Layer 3 of a small transformer language model trained on English Wikipedia (16 layers, counted from 0, width 128). Numbers have three digits each and are written without spaces.
A neuron's activation on a vector x is SiLU(gate . x) times (in . x), where the dot is the dot product.

Input weights of the MLP neurons that the questions are about. A number n stands for (n - 500) times 0.0013.
n6 gate: 653446466410604474425463516482358257760562457719496554690453367525440466496467487414313523402394412467563460401630433434479410517660425560364791450652463922439475349474352390731496446579767349579525402388651500702258390451616673698482513504451672552642709342460685651349378691567396385298544589521160716529497612583086417273563441513352776465829547663417375405350676595500444590651618
n51 gate: 430559483683454220260602435369376515669601657355586808637583472712398582279553178723504655636554526600571280195481500563529275406566473439595252605451466465471698377413451707364567485388408712436343651535690401472782426418465511589438620632273434443615483370292681236507431577556374417478609875393433475504633522438491382692657891415532719398268478491649347540434570580500288483505487
n66 gate: 325418444415608617422464435405628881513588441270634702586517580418544509433577160664211394728490536425576168603326419309255574374562558458495406500370485618469578607464631256783581330605545753500634525412595437315218455487667637633586548491759727641508353360591457660379446726160565406627526588751329429496691458283490496405357456527339352528495509435521311298509724836415747678630706
n77 gate: 346433427799505565575335520305449430333378410406404539340681611460297491496495624582458535585318522518507286552451657378686436603615451633393274483552396346391398599672462696551755270465566599288302559446428675435622610573497449341381654570485493500570182367430624816420183632544355369454548641444675455372562465474774376514407177483207632509482316361530471443712746417401237204282462
n80 gate: 403322740652606287365478590599378625596539381460377566515595429455410595690551325659702287474431443468544761137428521599640377533496384455396481438647432644444461441272523570533653609490312440423524644455593604786500580638480532477437207631540727513429488621347369372507474461477422865579736483385552496539477643014612546456561557435169432699451537274595425529667679512432583822504296
n107 gate: 560477355378241452313603382372515605620534546672552365200428678358374500402513699484718525701537460517558359457425552597409575380482627512457566463585475492626444493473611297728769557420572620430403640727361639348396542392820490405530472552549308425694538500460617436467247463485540283706295461503427553407446604644551483416479442623298363548508492789310435516223476204591600523349357
n108 gate: 601521517556560399351580329448492451460549332541547381468484257471726898464649325412517612477428288236642386531625247623663325573515171357539588531561500904427669319436563194701589400549559454658279444712561278739641802401614412367631367791588657443585366326556537453599468403609532691381629591578297658563444394363359522386473597598682580438574474417695516663697513445391678600586359
n110 gate: 533589653564469558472291368504595539420432549398462543450451509591367883431321346429436390530436372496507558608446638322671513788518461686331338468543672386510605452395671492671216644406687544462792474646504711585659593210312490581604284424577455696641647608677528669476649376638407094534419665642432631556590529428518444520548658682504691487465434496372522638725712220333529551577549
n132 gate: 585395303480290543507658399598567407305567370463568525584386528489549701656605420387475804325487261610521569483653536367574514514600665354732418430468358373442293550609510381483474500312781570590465626613628222292487288467575700576572579456413457374606219517489661645547432496560552505279548410328663619380469313294565715602215596580568438140601444807451739435673794566570492722513559
n143 gate: 594402550400478580332570323527419377318680507796295505469465509733528513439607517504578669693569576432613591416569490584673558500612705667408575474543576393585514913347415367525401700690496460575362600830750670505326397528808507473563457717630511445521601651486639679521438590508422699420410663483524496486622317389437425243506656664487522671527717390110500598707614464439661392409459
n150 gate: 392348607457592517435406528477301701560481427434425821448500523518622586822266411626605492649888393600581500509631324598604317507608867367612336574403514672471555412444451573619544588566425607457553508613191433468509546708720434660522262461466387222390533414707584520558482415181520772364773680341391591515767579351547588542686550542310434720343226626386292452530634525371368500598453
n161 gate: 443154348320767569385453311191491356596458425716455663774225532326249691541189251559601491145352740264512634500504868154703750630693454436647434500514485550612492618427770602848455391416339561363633585673605515415385763397484467368492440530605425589534358249407521442288339693546624206635427441601481288504480365475442400223352537640557343550584304698359470630272559329367367627720539
n168 gate: 433484278364360442572248531192717493447528590437343415619372411469375340294376500442303349651795518588470418359665507504536382546540633438368671410446545428493364595575500672423487086457639528557649553437423410487249663328500580485708508466650514438648599537401440579479413492657593244692454685399729579461463375122326549638395679577712402555553590388609379517450720687448233492457399
n174 gate: 592426611630481437608290542529623439339600800415574597239443404369542385468426523374569410863412626672547756657337722594496476464595537473296600559629636527669402591647694531273546519424616479552588793456334546265184533352599319318593746500417583675492376455408458423342439800475712199433546677409422483523665685582625504635514486374491106627467562343577725563581437750547578760278456
n199 gate: 419565234604500299611508549803351426443692596681237582301557669540549500658511505524815688386254647606675173782384365578733495397576564438229559600402343777335741382496519717491714617573390728452250578474438084715553739468568343632688534539525564313540514586541472595596550451557487596397478401372629486516542775224423391481548500654535744277195727524751160389591529578491504468495210
n207 gate: 804526460524372433563383601649549496364366309712334429740590236530357700315535426513457586467555664515511546724255452606813396629647537380718186538254497427334289599589525712469500314554376321652383423621459282342419390445543443281564473749374564550211427303405470496462406242417471359493533336507760240606518685432178591372555732256327477514510522302582453360639504379290469479343711
n231 gate: 361377483285375216584533374386446355551695436352410404504746699603671692356323422597324839487609396342545350420420476427318611409762517278529448343421658461486553519602493742595659446381524597458541289591527496482526460416413709406528341581734719504568613327550597454582473637484567476695539738521361396461503381444201661369532776364654513316522379674717484496610407492597397468914537
n233 gate: 354349613567530570554365527430425637376346497508597630568597417408619658665270571222571396610517483601387500561511470734371513328547344674719295497527573475565394475383418698600429666579437578519630686731538437395492609685659503217258288611514435767559320480590365493757466287778496633578682573527429422621634237297500642583419664679470680629422451340701436574414659520609465368462412
n248 gate: 564431555482354575540349604500649296704375633714464306544230415278266441300740492504427684529492483544426426476493431406572558323563381473571531297592608407603730741572436281477585523465401489515306482561416521517532622511434520650467456396605381405487462133470510543630558511237459482405507375490377526604595257492747627291482396238256488592627527556735384608341441481473417428741547
n6 in: 632392480365531517352539515465326589428422724598473679492470359697531716496668610392312346646364606574574319413425425594579778474548517668406564487723506768618483562661533459657416632537678516522517282507546432840359302438438389877531655450569497624608543488542559608580678285504400500398477659493197520441513591546181545597459426452332922546693565570279417463558694742464597504743318
n51 in: 403492408600522315286675594409442464500507539480431936593504441680231646543588237702585535570509575518531429214449427569472513490448383467655467627355589466595684233584551741290521571283387524309390603375648465509542442123547772605419701644400585411660560458400486591571398406326320491465594841541394456585584513381441440555555638279513754308267546441760424678483576492524376392283479
n66 in: 516675522307610839500512563820496341189504557351526490508455365357508478570425375536304570294389588488515631676453545430806472579296495509361455552462377720333402623387536331187665378518565397424412611439429565442700567543561284575538638313647462699485358289339370700474107622463605621310554215584452341686348446797597652584334348627542541802447215500206480500572383400660653603300782
n77 in: 360548451684656504366578441326414592653573305364530265570329654410593531208648353212517705519352240557474496469496812211376566611532319536469495476354377609225330484481323057662642659402539577521588512444616342423740314657379455479579189455642462689618483513527375504312594412595546736670637598423448295583536613191322462482452514557486298495724540329454251468383563336526625419653693
n80 in: 645645339325419500493174672436590661649463411504345330358644701543600525685656526303533387602693340555622560590474560426504743721515372373470505331615430387346478594667582382279535796607357406467563504538385801711237705697375532437454369547312604371460660406580424473435513572622480682486544703517479463623538323279583446368461545400143391548050601376563503328705684636557519557597370
n107 in: 486450484666780548484641393440467582413608596417526432559432390520463390287426427663496623558565520699564404611390644525409525494570672370520548497375485496829663598438624414809399557452587564454416302706610418521484197507717384233414560252437507472450500378342507529337778467485585393444680433410179613380449396492453674349412446411256549576782520484572488608575187679508503410512392
n108 in: 460465460718333178425527635797371314525508519513515541396385655830105513486465593514570616354337442546629508378602605401565467565360463365478379623437377711587553496210656469597652469354400681410422467602692167665564274368536481392489670706404519337600578572392749496394590302413277378269366205596386526569504614733223408368680729610604671518779393183423419495649464374522740522617447
n110 in: 422322270521359603500523440484622533440269430554415500570497634506486719303424391489375358401598532682534268660447598528576532649659386549470458618415595423430497513629619492697349503359668663480438486685616334790634597371569516405405388546534497737703730390425758486573332436665546278475348722391382587516497584419435378416497564674643235546532432447322586473740610368507526333551645
n132 in: 540599534360532508575441577585486655500822383507565650590349782352634504422471531677362469590403519795677465523487668418457619584530372470526525637559591466645440606389479674404596506273579471376509562449434457335557496571724443531359630367371639477510446568410449517465615633632664369382556392396333275611371326393674557420312484427767631252676433334436517602564380410475477532391478
n143 in: 560496433608421619365569692351598364478341431646507509376633555609470496308653439433439619874187429490529626409380477432451679560486631457684482503540451584307580570527792652523689520535602451533422288706434561593496597589415477555411363616319556548470515689429470418301330687569346504448383414722424583720307528536534503516630521254318249468551559615333562337452397515330603726696724
n150 in: 339557391182576454560438551464647634496273648408500433418366649567785483504416669521512554566660457572568571534474333473540527195325526496383350471665546380649507574536683479422376603649637275413393542568211836148147464615473426376440594411552331534429456647590557839670482465516324684437609508569537532496507649683446468658658531266496375577469583817192541551542336370601493556461558
n161 in: 675203562313687342480288460202487365597398460699704418549496428436307812658289422562523626202593745337597469586645840274687414626513095254547516455367269248717528441533619448556388666373221700581488613552500505567177393419424713544444583539580496586532523567484395543524309318408416318551620363516177209528320659253469476313390419705675212495536387615593500452443543482349571614840565
n168 in: 149330413373625579493367349674440387472485610608640161670588439537204552419461698544589440473432299418336369522602638420538279483353505543391714503528650860511496550542686444436651315345730358584604452425630731706756672545691449359624460893392280320611358557496404571423583447597533147486484323525420176541325421287514411464352717696683603429533405425520467584482531576466534646414607
n174 in: 532258381476589433463373625553565599398690545622537556455508505385358478674436810611264366717559364564316450264392430339347533695457307487641732707293441586493646316627271750409500853332504267490609472476331509728679528701468395369585324513637537625398755673519293367481761455500496540445335632399204428496482639464495436377558252474361282626637355317571443558131460560436647373505348
n199 in: 606634723546485638752344444406475607437386623513700448797370515612448204353556524449153458476505312430298668348560618538755326493476533454573500450320360421380365638711356518410570450237394474687710283566555557539773564231423581297423332514549654283231826482520710271643365393568615448659619468264233360465346449351663554448616427603476542547231418459547428412523408637403388417453761
n207 in: 360583647492614482534387425264627377582439455407353194595529289511580469246535445688621929663316469309362466782395596488598363511520569265616276531325545400252575579601442522539618413388551372493573520721297440701365614487486436455440354654599883370371744263447292512598730458368567550400761527744370500560651680736356515445572462221533761645343513316643463283482540380599442445283518
n231 in: 403352362369390178514274476542357493560537365488543228416694742500545616612395629470361623401612585563412341674466446480263587490669576444435810584795625579398511469372413367559522555475463459557596298613645680337312523377472562416518566522810766421647546461607522626591596742504791456554464779383471273346604544606253496617280491479477576416560504770555633132400387467675526190729564
n233 in: 436353553386388527462444780459479477531490503536700362412279459510618628441437675534548476524765513348700560303503472717587436400285218297327407362433494531516424610520466478519488474570558247579534538330482508451401847475428557360662446619520446599314435613691436500516373285283426700459440492438504569695564466162614580528448496382718388469540639652370611496534765413431566464473437
n248 in: 594507355466550425588420525741394474319407366458450601676565398620347510725560437411543419588710491451376595619409562364396500546693553497416632392494585624689409437453470483520479503642350422638492345534632292507593507449500546299548576696644591708520630463610327494574436415635620477357560574530622474529451678565310440558503661596507458431580460275651449692612666582445651426486620

Each question shows a token from some text and the vector x that enters the MLP there. A number n stands for (n - 500) times 0.006.

"ens": 746616480494518445686732666508650443531508294442338500571459687484615468419541452561587487535505596484708585482482566432429544544462476495474525308624713557482493481633428484517523413637483464490556528458629529502524520557398556410535465551457458553568469556499537503443477609547484486540629482342315384504450555494509526563405502500450508485484345421495354485479523498531561427532540
Which of these neurons fires most? n80

"eng": 498511502376564476515491525537621490441321518363454504500549534418538465554497469404543489447498635611475477465652609376361541435372490469513481462461711492603533460541432481650613407607510584470312399559505530549491490488335483390476394614474357435498435513534585503561465368477435500343453495235430431383534499456541663591404527416514534465519625552558344453541493386554552510401445
Which of these neurons fires most? n233

" of": 633555510275524548658714641511429452473571474493496471655641580460538514546560525495501496538449470429368557504569682460476510480471546495526541419547436507523506506353451543576517438552451524613638567691357578446567493405443629509415450442346604491534444512538490502495517384479489394442495486226500420508596499547493472672449583396413508515484501460527305502511571484479457518400596
Which three neurons fire most, strongest first? n132, n207, n108

")\n": 483658490352456567571577477499590535581420416539448523569612574432560550422548584454441464534570523399504564517487653350394519513621489433520514513463729492369747457501425460525468323564407505660526564532367587469493484447348534435582562554403691468681444425442567496545407389444508520544645562513466498371629509488533555428480462419528464464533613471542147463453518467447523476532509
Which two neurons fire most, strongest first? n231, n207

"or": 617471554365509412613598556578502506434385352537435496505514517346585499450459503560445420451526401506561539453634593438508512314263439523445508328578581484401441550441503401453547382667485547599499506491424505493572452304464530397600539489396627486471563532538486500552469466439373503426423471422368466394807550531532428562458548398398546537465512519538448512492461482532427510407436
Which three neurons fire most, strongest first? n161, n143, n110

" K": 565541476365539608542684514481524436485477375451482483549565474474383459557509521483454518391506636400592613476474510499446498454349523524463453449491465467433684483440420504555568580493469544778433606436460576477500446533272488382595392542457580487740477519405499456552554547572545467230582511356469429474590544463483475604455420489435479455544687501497361511471476537516553372374573
Which of these neurons fires most? n110

"3": 646462395302531428569610579524530498407467425557477521683470581386508483449515483473431420466509535480535574528598715467510509522358467647514492494564631470472636435438426523407495399577501473558408481473507538551490428317393312452434440472378570446507395584558518462522475502500408561247659518480498511565702444479520574653398532504587493471506507571489390386441507469531538521505552
The most active neuron and its activation: n132, at about 0.79

" the": 601569488362467587619783561522466511468476530444382532657534648459476594499475530514400517577423346384474513507577693455398414527401497433520531349518586516594612408475463422591533482542465573566468484496422545495549432353572482540572414478465588476630437508539418488463528396747530520418530525443616467361601544526558694610349453504484440551474578393483372462570498560495538496500481
Which two neurons fire most, strongest first? n132, n161

"l": 602462506243509535606571667495557414614462510579364525579597618485550542487422498495504433498414492417600658468617712505479580411369515573450524422447631502384417430597478419567530469547471560545568524404517460538430468546572452462561629523544482537535515552396492559558472417486385497298593425352400505277529440529625571687456476325499502420468472489537350546515467438573474528448518
Which three neurons fire most, strongest first? n132, n6, n110

" |": 388532460398494442668632539489541663462398489489423495687575564399541543508599483509449476417419695460510589524492680407500504423443501448412542560480754448515712392318302473599482446491463497729516614502388515524564475434433499397641472457409507495424511426438663485400495366499474532351540502349474507493532446487536521587435414425468457516534470532550357536502499475522499560543443
Which of these neurons fires most? n143

"v": 682582441429470548438682688475653508432444588471391488577613539573533416448482489446503555520515596322472549453555653376427533541383517547461526413485675451559478471464569557645515602479479543507452380506592461494420466450448529314587549498309528533583526608422509520535491379447417516470517403349414443625621476588559624587446530523483514465358508393452318500529446500557669478471568
The most active neuron and its activation: n143, at about 0.61

" b": 460500530337554587605572559499516559453469439550376504498494547426479465573477540524434452476552597307377677541631770460511478461338496490473495243542695507551694380425533451377531311514471535593398539501560606474537405535397554441494551531575607476596482628564578464417523446639419507235468493433490553302589534445473544573492513496398542538505546459587509410480481488540584454421479
The most active neuron and its activation: n168, at about 0.12

" (": 476483439378477573587533604533429513554366464507292508547656515374618479538501566515510391544512657435484630478494594354470526405459521439471478502528623462547783514495319432572405268558470454660470608404308491490524463421405583464476542488394572362532430480396566534404498423649449518371568514344443457352501563504557471462477514553529459520571482523579334434480426499493544556540525
Which of these neurons fires most? n143

"way": 722415517618496490444600684443621355331454332432329497579571553387516553506532523488483472578438551613414628460474483339474470363452506564527530469491646478528664523470669462514521431541560449462573481658463605476495477416403428423616496534520400520544479582470550359491387411525398508335543523331413436401472413473502605624358508512407459508476525437470159513505541478376512597512499
Which two neurons fire most, strongest first? n143, n248

"ublic": 710551469253473438468536512546660354631448396329333553656462516393489554508520484484557528495455446229472408448506529439558553560463470518492546506547554496538546465530570620528497496579471584516435433632355639490566504400486559403620531463361533542511491559445476493511426537513464498551489466330485368453451486460440604715522532448464473514473487441502218561525517457462451477409467
Which of these neurons fires most? n161

" de": 477370425458496466643781741486364497413429445549274478522620506508561561460485592511504457538590600443449510573603638471528476556379514462437518390460475516496566365512501502595544483541500606560627607489533595531500490464393466448498497557446546560691551523486449415435462388379458482371400561367419527347574327605500515498511493477377497551487520427583300452480497495482392521534456
Which of these neurons fires most? n132

"ant": 540487499448522504608705541539487414448416368514511506528519556379500422497466505522524569554475519511618498417571646386381547567379525612456537297565677533504592510509388564677577397421485509483620573528413481537523503330445487375605524549512379499386554540462554422504396530527448508424582478240370441293640593407484656568359459391511517520478656428436423550514475466448341538487496
Which of these neurons fires most? n77

"ound": 760527534318487506578521571498704486247494471397440532590613534416562451553527531546408509500432539546435533459527651332399466337462457595509491553548668483521614482489533460539405402591543489492660653583572476428475500476454366458508492532467405528545477512569407447451433427438364497311614483474393425309521513457551611656550579497517516518524647466557262537469555448430544528449521
Which of these neurons fires most? n66

"ian": 782304558496506442437458521507592557587326360486395508503550519490464499467566543482401482473503412435504469527548436370487541513414479441543528385567499520513548380462442462648509420547528488543636539565366538515547515273418466381501464484458649508551521409432522516489439541542432510193552357397503436358584515500564658559463490502436462473457585382529318513489506505467498480374462
Which two neurons fire most, strongest first? n207, n248

"g": 645535449428554489545815741534620412632342492542408493560624631475470448511501493484465430460483474484558514488609697489412534502470489510445481454420675525419464488419564505587520470827529545411642363523520436505456449481513498356513413554472409509713532578451502562482529444473497496420559429290447471512595489585483584571275550413470518437536557396508528454435550509589676471448542
Which three neurons fire most, strongest first? n199, n6, n174

"un": 795507471492522505427727444473573511507467318564452480471525563584489450529496572470503425454566576448587463468494486452397486495407517571571573330497621496626651489500533449506564467658547519489624503586550486485515424443406522297503491491363573475707470465413520522536481554438350496356468388397492347446664424481538572742473501334595505558460509437540454477469472417594570516471522
Which of these neurons fires most? n199

"ight": 638490515582458524449550592498551435341401540496439515544599830443566508532545547486404431421502572557594472468526534364541503329378458569514540387560565545555615516495508530581532345545520486562571534593472473446455493462462368389429507582520485486432490555477495453489435508506351579295497441385408460441413518457505647532558520477484512545482707446546103453473557511653604466443607
The most active neuron and its activation: n199, at about 0.97

"6": 668473431331579469656615599490509413489485471443565565628503570478485480438578467494464437476499650468605586481527630407476527613383494639496505456582561463386610366467399519458488351604501460614436487509496580545511438342427368398398432514405591395621421481585551503460520494508414559289686523471486447543630468527537640585443503484579478461488509500489448496466532479530521528483550
Which three neurons fire most, strongest first? n132, n51, n107

"201": 628535529306477503489622398483547427501372474466338522643650408331430611431507514502522477576556665502658496473609630478541505397480490549497538497502612462405532594483587519463475427508454540551519405518339604471566472379285557355530471436383607432665353478515421467398552487476439568381506466422491448473503394547548651705520526513483438529519454459483381401526431520542538555543508
The most active neuron and its activation: n161, at about 0.28

"ok": 507588521490512535500516608558538531457419369581582504585592596530532458505570469464511381603487596470645514511589531409407515595397486502507464281535455474562620371426491487622601562621531561502377458624559536541469497608378542417466401505415598462697453556403507456612475601457512507279573546351345417414620566479514703601355431352464498491433690464528532500480495407491510532419667
The most active neuron and its activation: n80, at about 1.7

"ort": 572552535596545544722656625511569407621483391473436477516618653533490458541479448490551594629526581429497512495611510494528538463322448542443563378487659539517726616461528538547537467660480501556573530767545449494495469436493369468500494571461481495615545601457513365481406549555351508418512503533325433362511523443503563656464482314525448585517601476497378466504554399631534519447549
The most active neuron and its activation: n143, at about 2.1

" S": 541507482323503641614718675453591492503396423373370510543621500483429434574541417499550463477537529432507555455511690498523494336495509513430509437562711488530651562503481507596523431436476585676470476412445734495545489500374500436513493532430536478696519567402427503629543510549616495372636530391613402525600526511594548547548448464466478491519547484571282494489442525457655449435510
Which of these neurons fires most? n248

"ill": 777550491411514561716590534536418552400402369328439497542515671514596503505494441484470490499494590631498552480587582489468535511551484589503529347418552556474580541555476454535490412564511512445613643447603477444544494497433602401492458551425555588506483588349603516650488560566305487333549542413357478471533472537496714770326496368501504520440499391545393578517492462390512494511620
The most active neuron and its activation: n132, at about 1.6

" for": 554460473453513564550677577518610597485435488527450500591611594412589575420466492499377427516429554342405495532613546355548522424446499530488566341485482511571499532365391488631588415622479588523448590655353616503575516439427537460640474451410761495562419483501535555522539433519488496402457479334511401422609543495450480597495585530389510507520663434522399473485523526512545633454587
Which two neurons fire most, strongest first? n66, n51

"old": 752530523436519488484613634520540510362342365403491540502473738407512567519567519482528469505453374586528383425590656455552575451384470490545510586513485506479633499601579428522554471519451622524388534488583492475488475438381547334446469462472543496407482574534517482485522404552436523288543391264450442300578438490523539655514497354363511465536458442556243528500533403530420440457580
Which two neurons fire most, strongest first? n77, n132

" R": 658431473281453641579605577480536496362436386340409520557565530598475501535493470475503527439563662385396477483568571438497528269368492544367470452511790490377691487386417500567553459427493580875569580402413590526471487531393451520524539526465461481525560567497471506609506565468546496316642516341523488484603463529541532651468561499528465490535558502568438489448465473446557443531415
The most active neuron and its activation: n107, at about 0.34

"-": 594492471242512569611665590541417449416491281628338535608624660437531473537497493537542556553490574465499479517359589511476456535397526521500536457472589460491712440505463519651546470413489542573435509619530616546518440412375670282348498532504587475452484483474629442428458378583542528304532521421452503478623554594478637631550478391449470448549595516529314471433458469578612503464440
Which of these neurons fires most? n231

"en": 571561539377519472767623558525590453510378344427382489480547554410574439507469486529500397561472558419637599482613528365452501491477450523561474434598703529609630321570332457546536440519529587521658522443597467593501453500392399445516478463363433424601567511606511568607405535509456521478497466304466462387585539465580655595423499415530573435482408435528338375482470463493551478420463
The most active neuron and its activation: n143, at about 0.35

" n": 617498505366483639517677675471587556543534581418395495499650556479477547555543574552397462447507673310514630564512532459527506482397519549488463358561699512532721405477316381446454495582518591456628475654450642564534508492303662355567541562447553571578489520604547593328563465516392495369548479420468449379577483475505493667578512544465483519526520498508288401496477503615448537497551
Which of these neurons fires most? n132

" on": 485557517398469554599509605539570536409544623575369499654547553363540526479482514482379478523406491413515596559532565370475484376496490494526504360523397510604488432413320511552590361585509556670445570661519584503509474446321600510504541504456654508625383493551516582501523560466453496303525536453501491495660519518461602730497550451422512589566635424594252399479489536559593619507629
The most active neuron and its activation: n66, at about 2.1

"ia": 678412546565523391691478625484597476601363322535413472512597485336533483455563514566445484379521532563553617470572557479445471334383469453523496458567648487596558337508578457583570464529477525416613549488448603513522511304428420374484522544418681508646459459494552443510403527643390460464598487376590434401621447509517472583323537562492451468462490474497355473408392553492542517471467
Which two neurons fire most, strongest first? n161, n80

"cc": 491456494291469451558759632512551413445396460466403474523546503165609517420562556483601554639530549372667617460624636607462476540525463449489538521610865489489640484472506426582552466413525471518562469553655474544529543555262445466538545562498641541588472540491408499437589564452476517552560538412338469433469507483506554520471500470440526463399429545551484441508516433568632466547481
Which of these neurons fires most? n231

"a": 613477511439561412661519599488480506515415330498271457594575492454449470484546394508532405576522566493569571463518602586351472500284492503500444270537645482527602476490590459668507485571463524385617504502480697514543463469499425440535525563437602492665517580431508480573421472514453521211469479443473429477669439488512432650370468469493393510499484519532320506482431495582442542489505
Which of these neurons fires most? n80

" other": 576430544418536539412544614541541458432525467372499533548540497361442456468588505532408387504503457442340569482625490359437508478455480454504525426458692536478586354508393506623523510565523604631580588624358611536509532283505532494601391492421389490511395547456517480412496499685458568555463520316486506322480576443506765547441495499474529466438493339494287575519514477412581489468520
The most active neuron and its activation: n168, at about 1

"and": 504500528376492557613649616517499525378422439437631512571607533443472351522520548470504445514464525513560458445543697543423483587366473585472467331477601502495557531509513471612511286563476496563619588587640454471477467464361570309468416470382546489604587604541448338455457511469341517319475410365355486439750547508515681627426442507494441558462650457457531504484520450340391468475551
The most active neuron and its activation: n233, at about 0.85